Layer 4 of a small transformer language model trained on English Wikipedia (12 layers, counted from 0, width 128).
A neuron adds its activation times its output weights to the MLP's output. To switch it off is to set its activation to zero at one token and run the rest of the model.
A neuron's activation on a vector x is SiLU(gate . x) times (in . x), where the dot is the dot product.

Input weights of the MLP neurons that the questions are about. A number n stands for (n - 500) times 0.0012.
n16 gate: 682 382 644 500 230 481 577 764 426 764 543 60 714 380 642 398 284 309 426 415 422 589 570 409 588 415 548 787 418 317 628 509 817 543 567 537 677 548 539 486 441 544 682 822 587 624 453 524 285 542 538 691 543 661 604 607 573 582 424 401 151 712 643 391 362 703 562 828 539 812 565 545 900 747 566 372 616 414 449 738 519 370 529 335 543 614 500 556 552 510 693 657 481 384 284 588 391 622 467 866 672 514 233 188 326 568 453 447 237 627 637 397 481 320 435 557 266 613 218 486 783 547 329 262 420 324 659 612
n31 gate: 342 434 477 763 286 202 582 689 552 637 768 331 464 509 458 367 478 487 685 545 666 537 875 523 514 726 703 603 641 394 683 325 749 414 563 483 319 482 491 460 361 514 725 468 409 545 594 731 567 290 311 572 618 451 438 469 555 744 164 465 451 643 379 438 325 531 705 591 532 351 518 589 472 614 429 357 523 640 474 433 451 739 518 615 589 540 709 452 685 523 349 673 735 127 694 385 642 559 585 280 707 862 455 450 624 532 574 491 345 314 553 474 311 865 695 518 610 540 454 558 723 491 335 565 257 220 636 421
n83 gate: 419 496 531 448 388 329 540 446 635 362 422 414 370 347 657 709 397 278 388 487 437 477 483 706 300 431 399 491 390 355 383 669 623 632 662 688 633 74 680 491 468 411 395 688 659 557 379 858 322 525 789 688 553 586 323 712 678 377 513 401 561 567 691 478 339 775 509 474 681 347 462 322 649 662 465 296 460 364 419 204 551 469 557 504 530 804 357 572 761 576 225 529 466 703 482 612 444 251 513 433 621 600 552 605 440 451 402 654 594 642 371 423 509 378 315 413 393 556 638 583 744 684 571 296 337 241 800 474
n90 gate: 661 634 514 332 281 453 590 341 450 449 467 556 514 279 510 644 546 617 742 598 514 374 851 424 327 315 820 632 286 505 183 245 472 533 509 545 408 318 557 477 670 209 603 764 267 679 687 681 659 340 250 523 391 760 388 683 648 392 458 361 237 550 523 346 561 542 481 296 429 330 518 824 709 523 598 523 776 396 505 930 509 509 524 403 542 281 612 696 477 750 343 514 322 381 226 452 667 514 547 476 669 239 575 476 676 404 500 311 597 500 695 188 289 346 314 486 615 463 505 537 555 454 442 393 398 759 780 601
n110 gate: 349 601 360 393 630 712 476 399 409 620 495 750 370 730 265 610 472 398 577 588 634 389 394 420 581 229 514 785 202 537 630 400 317 623 702 500 266 500 500 561 718 357 299 279 434 467 407 625 421 436 458 570 604 245 333 527 295 401 547 270 645 383 440 695 630 767 704 382 481 505 537 407 882 546 379 491 472 523 673 6 753 603 401 661 398 454 570 514 716 567 551 505 323 306 204 443 763 276 509 638 471 546 677 533 182 729 423 340 238 698 380 436 733 446 559 570 595 413 438 388 663 766 500 611 518 347 179 600
n212 gate: 913 590 186 360 523 335 583 449 293 504 654 644 495 532 817 607 576 228 542 423 319 711 321 527 597 504 582 495 408 406 613 407 253 454 372 230 540 419 633 764 232 366 673 637 611 386 505 536 341 416 381 468 482 374 419 478 523 181 586 567 682 579 346 482 559 370 532 472 413 518 500 514 312 429 356 495 726 623 434 369 442 573 954 478 797 477 405 712 679 542 249 430 535 569 418 486 433 528 473 444 430 581 455 678 191 969 509 605 464 527 473 127 753 566 386 256 546 447 509 577 385 398 481 439 420 440 716 762
n16 in: 375 396 549 307 417 407 883 613 389 665 592 697 408 549 568 550 309 694 591 596 595 395 405 402 320 522 447 478 429 288 478 431 371 384 491 454 399 865 429 500 363 738 429 176 509 677 610 500 654 547 575 584 598 601 684 530 473 354 285 504 571 564 320 806 342 626 829 531 732 602 517 320 678 522 347 347 648 611 423 804 847 629 718 308 399 263 461 616 561 631 395 526 658 308 664 333 417 635 579 563 772 548 513 540 674 432 504 416 500 622 330 608 556 432 564 452 450 587 567 460 537 76 640 477 500 401 857 534
n31 in: 621 484 318 467 467 488 704 733 524 655 549 475 553 728 572 285 337 525 500 410 470 602 439 396 331 435 633 459 467 512 578 372 475 496 213 496 806 418 338 773 573 752 512 562 714 570 742 353 582 528 616 442 546 651 578 428 517 541 397 484 521 508 586 795 232 443 356 546 567 558 452 444 543 415 635 438 487 446 464 451 512 919 437 463 668 516 824 311 468 407 586 504 468 286 400 525 622 534 533 588 627 373 623 214 565 639 722 458 675 398 627 552 367 724 424 488 449 399 365 311 561 342 94 903 557 627 504 560
n83 in: 539 345 971 656 491 311 853 569 700 346 197 691 415 572 422 678 253 473 408 314 353 643 557 658 473 566 356 684 459 500 207 226 455 676 270 723 276 420 523 612 519 623 545 428 246 554 300 270 567 483 513 567 717 504 593 626 276 365 375 350 356 677 384 611 625 566 411 437 527 478 224 842 593 207 464 393 559 437 591 567 570 338 518 447 282 629 549 452 377 408 407 509 761 432 342 514 646 559 410 582 661 589 754 563 743 161 264 536 509 509 584 364 601 465 587 491 500 390 454 455 538 430 592 240 513 482 595 592
n90 in: 624 218 383 435 319 792 509 663 872 348 654 625 640 575 669 486 408 528 147 519 313 544 509 392 691 555 467 495 628 776 644 546 495 543 759 455 725 542 151 617 718 457 144 429 557 505 337 319 626 600 773 491 609 398 123 491 510 453 449 694 528 459 421 528 430 500 426 292 453 378 468 618 427 377 658 291 595 580 359 238 717 330 524 408 375 682 449 404 781 519 394 617 773 590 674 553 514 419 790 467 519 360 397 637 495 715 349 642 731 532 607 802 404 740 550 751 232 629 443 575 505 316 308 485 606 524 363 765
n110 in: 328 459 634 606 404 626 304 277 810 363 325 885 440 389 348 708 395 611 648 752 282 562 577 435 784 400 514 380 463 677 541 603 565 206 542 651 198 459 635 468 807 345 421 514 308 449 661 463 315 270 495 792 584 312 472 527 500 588 440 791 324 303 551 468 366 792 431 654 753 542 414 616 313 495 445 312 589 848 397 449 386 491 467 505 399 661 422 352 495 671 445 652 410 350 649 628 669 552 690 401 566 518 412 477 482 774 568 127 696 336 445 405 599 455 209 629 457 477 467 588 940 473 377 471 468 481 388 346
n212 in: 551 539 395 361 301 474 783 572 614 362 409 483 470 377 644 612 427 692 347 591 549 333 225 350 366 371 601 583 456 646 717 54 742 544 584 119 467 626 478 482 672 598 671 605 584 404 313 379 251 653 324 657 504 318 691 798 429 355 622 306 526 492 496 517 600 496 313 425 500 359 406 171 346 637 300 574 593 342 428 561 513 636 588 582 526 378 530 368 543 603 379 281 385 376 368 549 422 464 762 446 886 543 491 553 388 536 786 425 379 327 418 641 466 449 162 504 473 680 420 522 505 650 384 704 470 549 575 513

Output weights of the MLP neurons that the questions are about. A number n stands for (n - 500) times 0.0015.
n16: 529 517 315 567 601 354 731 593 483 567 465 374 321 637 761 500 587 595 569 222 323 512 545 406 451 469 475 556 543 650 333 279 468 721 774 509 608 621 608 411 474 598 431 676 325 598 589 437 427 444 414 419 314 211 617 434 775 320 537 631 481 608 378 697 374 366 856 651 472 573 418 590 482 486 385 463 375 491 636 664 694 548 560 518 533 124 384 647 373 399 240 574 679 516 500 546 558 629 544 423 832 852 571 517 806 734 420 594 583 701 537 745 460 596 566 377 295 534 524 673 449 418 529 538 565 277 761 451
n31: 311 440 413 778 294 420 721 504 642 288 515 420 420 413 610 622 500 515 538 581 589 469 504 684 477 582 465 476 570 359 492 484 504 221 757 517 352 643 244 373 516 408 460 273 475 735 488 559 287 504 435 424 484 477 618 315 535 319 399 681 695 356 412 395 864 555 577 445 287 556 453 294 172 458 666 400 465 305 598 567 343 259 504 585 411 400 256 709 650 480 511 430 465 504 403 434 593 462 553 413 728 655 605 484 573 515 553 567 527 240 658 270 383 827 674 536 618 476 421 440 764 546 488 529 431 457 575 311
n83: 420 775 529 342 215 346 599 311 358 429 543 573 830 536 676 390 460 500 378 344 263 306 310 372 846 399 721 561 527 554 477 475 572 368 608 460 500 565 652 547 371 755 358 386 417 661 462 730 640 565 541 488 448 303 446 566 529 551 454 419 505 590 462 685 374 679 564 370 508 560 624 578 436 559 354 412 508 563 628 509 278 417 373 500 566 509 388 509 733 644 273 727 691 344 633 758 653 318 190 682 484 438 625 406 323 406 397 298 281 659 732 568 572 534 817 276 743 517 440 518 404 401 624 648 629 512 370 564
n90: 538 577 395 635 284 427 754 667 418 538 551 520 240 443 346 431 468 326 644 571 643 641 550 517 725 412 605 544 300 269 382 538 618 569 517 719 249 727 548 636 496 518 664 615 496 711 526 513 523 500 348 384 513 544 710 764 425 651 679 415 277 658 680 325 824 495 768 508 576 612 578 617 454 614 549 612 412 532 644 977 314 557 652 495 541 327 532 527 241 623 284 500 395 318 475 354 558 378 472 358 577 195 531 509 530 327 641 707 438 585 436 375 464 377 677 304 487 551 629 345 532 351 767 775 439 570 420 727
n110: 461 687 410 674 500 443 342 445 319 474 608 733 569 521 486 579 658 538 311 476 615 360 644 587 525 410 607 460 412 423 606 735 495 137 385 532 394 634 475 448 473 431 447 369 288 615 465 775 533 829 647 421 354 265 453 333 372 509 445 472 689 426 476 504 538 569 540 272 667 328 425 819 533 114 332 699 410 579 544 241 616 496 667 668 285 166 220 340 517 439 708 567 227 449 520 526 496 276 641 782 533 633 615 526 540 690 669 634 479 437 512 525 665 249 550 483 866 522 455 696 461 530 666 609 323 636 535 500
n212: 453 428 492 407 475 253 443 500 500 461 386 783 395 275 632 646 455 379 646 648 455 831 481 584 458 579 598 688 357 488 402 811 275 538 594 437 602 594 549 606 524 487 541 720 558 483 512 543 453 382 122 759 671 530 283 496 661 557 332 303 482 606 260 675 447 479 391 528 793 597 284 476 564 679 354 426 398 547 515 496 436 323 560 479 372 382 441 303 349 384 626 479 492 554 319 782 492 599 557 504 412 492 521 815 280 407 761 492 684 509 500 439 557 514 712 392 547 476 595 380 391 500 336 453 309 590 468 569

Each question names a token from some text and the token that comes next. It shows the vector x that enters the MLP there. A number n stands for (n - 500) times 0.0032.

Then comes g, the gradient of the next token's log-probability with respect to the MLP's output, scaled to length 1. A neuron's effect is roughly proportional to its activation times (output weights . g). A number n stands for (n - 500) times 0.00068.

"an", then "ian"
x: 275 495 636 608 593 626 629 275 678 507 282 426 445 453 585 416 495 496 529 296 423 513 639 533 374 303 507 800 407 482 547 581 515 443 759 485 370 339 316 600 422 446 310 438 579 655 419 557 523 419 645 435 636 548 616 561 563 490 430 456 601 623 561 433 605 648 599 472 470 569 465 460 379 440 487 395 426 665 510 572 412 612 549 632 520 328 446 662 495 293 467 533 550 817 477 545 673 871 441 717 487 346 389 492 369 617 475 542 480 461 453 341 547 481 528 412 628 694 666 445 329 491 615 396 427 427 725 594
g: 430 517 698 346 505 329 467 393 645 475 424 534 524 623 524 566 673 561 543 283 538 284 609 865 550 447 352 469 547 474 628 371 308 377 591 622 422 632 449 485 636 693 506 445 654 292 590 380 497 596 496 492 834 430 377 410 477 467 239 470 625 682 460 322 418 587 610 366 540 205 313 531 303 663 480 350 286 396 525 767 449 397 499 343 681 307 427 342 650 476 658 433 573 356 584 349 571 183 406 514 488 513 794 442 469 480 392 466 600 345 632 634 579 573 547 347 413 425 540 503 263 406 547 603 370 596 642 624
Switching off which neuron hurts the next token most? n83

"on", then " Car"
x: 382 561 652 569 470 509 425 378 362 620 514 351 582 581 626 166 589 252 476 328 522 411 397 535 626 426 525 736 518 573 595 667 708 221 424 419 418 697 542 628 501 449 466 415 558 603 623 604 657 565 431 552 514 380 612 595 518 624 495 328 485 383 511 387 367 640 663 473 578 509 461 427 334 334 541 382 525 329 723 559 461 561 367 500 575 440 443 687 505 224 548 622 512 450 575 424 666 515 384 444 364 421 374 388 294 519 375 511 296 506 470 436 634 494 356 459 508 585 462 345 372 401 518 430 541 277 584 394
g: 289 612 514 540 391 531 741 347 568 377 524 556 529 692 457 722 428 223 739 657 465 699 495 555 501 513 451 500 832 676 452 514 427 368 515 701 549 796 573 554 693 441 377 302 385 421 571 591 597 488 650 436 825 586 223 635 270 152 509 654 507 401 630 463 550 429 516 608 237 561 391 526 551 703 376 479 419 408 518 679 543 548 430 559 710 465 294 386 411 524 363 652 528 336 551 491 279 791 718 586 701 595 677 503 504 602 597 580 372 457 468 414 538 467 392 484 438 458 537 497 482 552 472 427 653 465 454 501
Which neuron, switched off, raises the next token's probability most? n31

"l", then "av"
x: 624 635 411 469 408 566 552 562 478 413 436 489 600 468 520 476 532 553 473 231 562 313 445 706 547 440 577 879 549 557 486 361 451 424 564 523 414 286 425 602 434 510 453 432 578 564 659 520 347 285 475 367 487 493 608 472 800 580 500 364 552 481 585 418 432 366 453 402 435 648 416 531 502 486 620 391 542 497 590 303 387 459 370 701 491 594 359 506 716 246 585 482 153 526 634 337 524 537 419 863 662 203 426 697 308 730 230 572 560 468 393 551 510 640 596 475 528 329 459 510 432 510 318 394 637 458 632 572
g: 421 471 499 602 500 456 454 578 678 394 366 584 540 485 797 334 696 591 450 278 567 675 719 455 696 694 669 497 600 472 487 655 699 718 331 461 431 370 437 334 417 621 648 690 485 473 690 696 482 656 355 358 658 609 629 571 453 246 476 510 595 62 515 299 460 438 615 678 492 628 489 224 578 330 574 406 456 556 448 663 448 732 495 312 545 319 493 533 541 392 374 486 472 434 660 407 678 490 687 467 644 507 615 505 401 666 510 612 672 527 521 361 554 429 375 603 609 724 530 396 580 271 422 314 370 390 572 526
Which neuron, switched off, raises the next token's probability most? n16

"lect", then "s"
x: 506 727 459 440 437 514 470 497 748 587 462 405 556 524 605 461 170 610 480 452 684 517 403 349 309 707 368 551 569 460 680 532 476 642 452 384 490 517 435 504 533 565 507 661 288 489 542 658 486 407 514 815 421 263 431 210 467 486 544 531 683 653 448 369 409 455 578 607 391 354 372 471 445 334 565 615 582 428 438 516 518 608 557 421 430 518 380 470 684 353 662 665 486 705 502 462 637 644 505 560 741 671 398 439 642 617 658 406 554 301 700 507 474 607 520 449 446 497 589 357 301 524 580 529 704 622 660 494
g: 611 471 347 509 443 404 471 430 561 690 625 203 533 562 349 471 457 548 319 364 590 530 327 722 381 369 553 436 546 514 412 481 466 322 525 561 583 523 529 325 628 623 465 652 354 111 466 479 612 423 486 507 532 171 881 474 457 488 477 648 583 520 308 644 423 397 519 472 535 386 504 454 365 471 313 332 512 402 455 383 678 267 300 606 455 544 483 413 332 658 505 577 440 505 526 634 396 302 739 493 601 533 383 326 591 476 201 522 561 519 393 494 159 610 403 732 706 675 409 443 481 787 516 576 651 338 583 439
Switching off which neuron hurts the next token most? n31

" be", then "h"
x: 540 481 489 421 389 436 449 399 452 462 478 526 375 224 660 399 409 554 518 656 525 480 451 452 596 493 655 779 163 422 377 588 580 426 499 203 454 517 348 663 574 474 591 475 642 497 659 570 512 609 459 484 559 355 558 474 523 536 497 716 579 524 464 468 181 239 379 153 784 597 414 498 395 590 406 517 474 424 545 536 542 334 501 434 633 595 248 358 481 470 533 502 528 482 466 645 502 363 495 384 468 434 475 523 634 619 526 570 541 568 534 378 480 565 339 536 359 608 629 311 294 544 572 358 604 397 674 554
g: 714 487 558 474 580 300 549 650 547 570 431 773 390 542 358 510 779 629 476 475 486 590 246 469 527 309 366 372 608 127 408 463 480 455 387 501 378 677 475 690 470 487 603 528 294 528 375 528 563 730 478 497 402 739 290 437 426 557 631 448 444 426 404 622 558 507 746 477 409 554 334 614 685 659 542 557 439 643 669 324 264 539 435 532 468 284 438 644 379 539 375 243 361 362 468 611 642 677 399 458 536 522 284 574 867 514 663 576 524 402 533 521 494 738 432 372 317 386 448 583 348 703 368 369 560 548 502 682
Switching off which neuron hurts the next token most? n212

")", then " is"
x: 376 437 602 625 632 504 447 452 507 367 408 427 539 633 498 355 477 520 295 549 612 564 585 487 491 642 393 651 465 677 409 635 528 606 483 544 330 440 600 576 536 352 657 607 570 441 691 616 431 520 308 429 516 383 375 563 422 618 487 550 475 495 446 589 293 270 616 384 447 446 533 417 536 576 464 426 461 565 582 507 476 427 232 559 376 443 611 465 297 460 616 491 335 725 426 553 510 436 389 347 609 454 569 457 585 504 452 626 695 468 562 370 469 615 389 523 589 444 505 393 160 416 613 546 606 419 578 548
g: 600 669 381 521 424 591 514 426 191 341 461 330 252 651 573 336 419 455 235 715 609 567 424 443 468 264 640 406 478 387 384 282 505 705 589 624 555 618 715 545 651 702 722 676 265 633 649 466 435 481 765 561 209 544 502 429 437 507 657 449 648 376 403 598 488 621 554 588 313 603 760 553 667 497 278 581 479 474 558 475 477 341 487 435 417 656 242 303 723 431 567 434 632 361 332 569 638 425 322 504 510 575 597 518 683 274 342 493 503 407 429 477 418 391 392 646 487 503 439 427 564 472 460 585 394 501 487 229
Switching off which neuron hurts the next token most? n16

"leg", then "ing"
x: 571 656 550 561 580 630 691 426 783 454 533 366 366 346 433 517 380 641 359 527 580 491 462 622 649 354 293 499 690 397 547 608 545 358 560 616 484 599 517 504 545 497 371 560 751 411 432 539 583 466 590 565 616 246 671 390 383 539 428 584 407 534 463 481 408 418 251 608 395 495 410 463 373 424 587 715 755 456 682 504 246 532 350 358 636 607 455 704 483 353 517 404 399 848 667 546 632 554 529 605 727 628 424 349 407 428 662 497 749 470 678 507 572 603 395 417 502 349 329 250 510 551 471 597 851 450 698 507
g: 605 372 578 547 361 591 591 427 372 594 698 448 335 552 486 458 580 470 636 138 535 587 504 571 594 601 352 635 723 730 472 612 408 383 571 331 405 624 555 321 483 640 673 442 483 628 897 551 587 404 514 495 406 168 439 271 722 413 559 440 463 579 335 367 424 452 611 359 331 427 615 561 524 604 519 488 350 649 506 373 602 562 791 734 290 479 310 380 283 730 607 493 614 377 412 396 464 419 574 451 507 500 457 559 556 366 737 361 543 445 420 612 381 325 482 793 250 365 466 490 474 440 577 347 446 460 392 378
Which neuron, switched off, raises the next token's probability most? n110

" was", then " the"
x: 475 494 357 488 583 434 407 567 409 463 533 511 428 364 752 456 631 473 353 602 434 461 578 679 486 505 547 637 284 599 545 635 446 371 517 467 487 630 576 699 435 392 592 755 638 561 462 485 469 543 363 376 582 301 482 612 508 581 369 560 646 574 449 439 153 315 358 346 763 636 533 504 515 601 369 665 447 585 493 629 515 341 557 374 571 559 302 504 520 384 569 485 428 556 432 560 516 493 506 592 531 621 418 422 416 583 627 502 495 462 517 523 625 548 317 462 479 586 614 387 180 629 517 403 485 482 717 551
g: 624 351 505 699 119 839 397 330 473 425 601 562 300 484 408 532 689 405 416 593 255 627 436 465 233 416 523 602 539 507 414 483 231 566 625 290 533 563 429 499 435 300 371 365 451 649 416 484 677 527 592 445 563 586 356 687 352 480 649 546 401 559 216 705 471 682 457 458 533 664 438 495 830 495 396 785 330 519 644 559 282 514 656 406 497 355 521 450 447 391 480 578 331 521 529 234 529 368 592 520 563 763 434 757 338 492 612 461 591 468 487 449 500 571 756 615 459 445 476 670 444 422 552 583 596 522 575 496
Switching off which neuron hurts the next token most? n212

"c", then "ial"
x: 394 462 412 347 493 610 520 323 595 539 388 363 503 412 304 465 447 836 221 318 640 405 485 236 528 368 592 677 614 479 483 523 411 480 515 540 350 450 342 577 479 400 619 571 522 588 717 785 405 422 472 651 596 521 497 492 859 497 469 413 498 655 443 366 423 523 587 531 535 400 435 643 391 523 533 545 516 364 541 471 507 277 457 474 464 510 400 409 294 356 461 364 362 598 457 346 590 717 493 709 505 391 427 418 469 474 420 470 430 458 596 477 346 585 413 509 494 454 578 290 590 444 581 230 316 562 387 373
g: 619 350 415 580 686 578 431 572 470 413 506 313 368 788 646 487 561 459 507 464 546 447 440 516 318 557 300 573 447 287 543 726 429 434 513 612 458 310 499 671 149 221 477 718 373 480 707 426 656 482 553 325 727 174 223 605 428 521 612 483 453 428 344 498 514 712 485 382 369 511 653 464 521 398 706 547 560 496 249 381 537 495 520 497 629 437 414 606 483 432 633 574 803 779 591 674 351 524 365 700 551 437 563 427 328 690 400 438 358 431 463 617 516 598 317 466 283 525 517 473 429 521 415 373 266 649 559 577
Switching off which neuron hurts the next token most? n90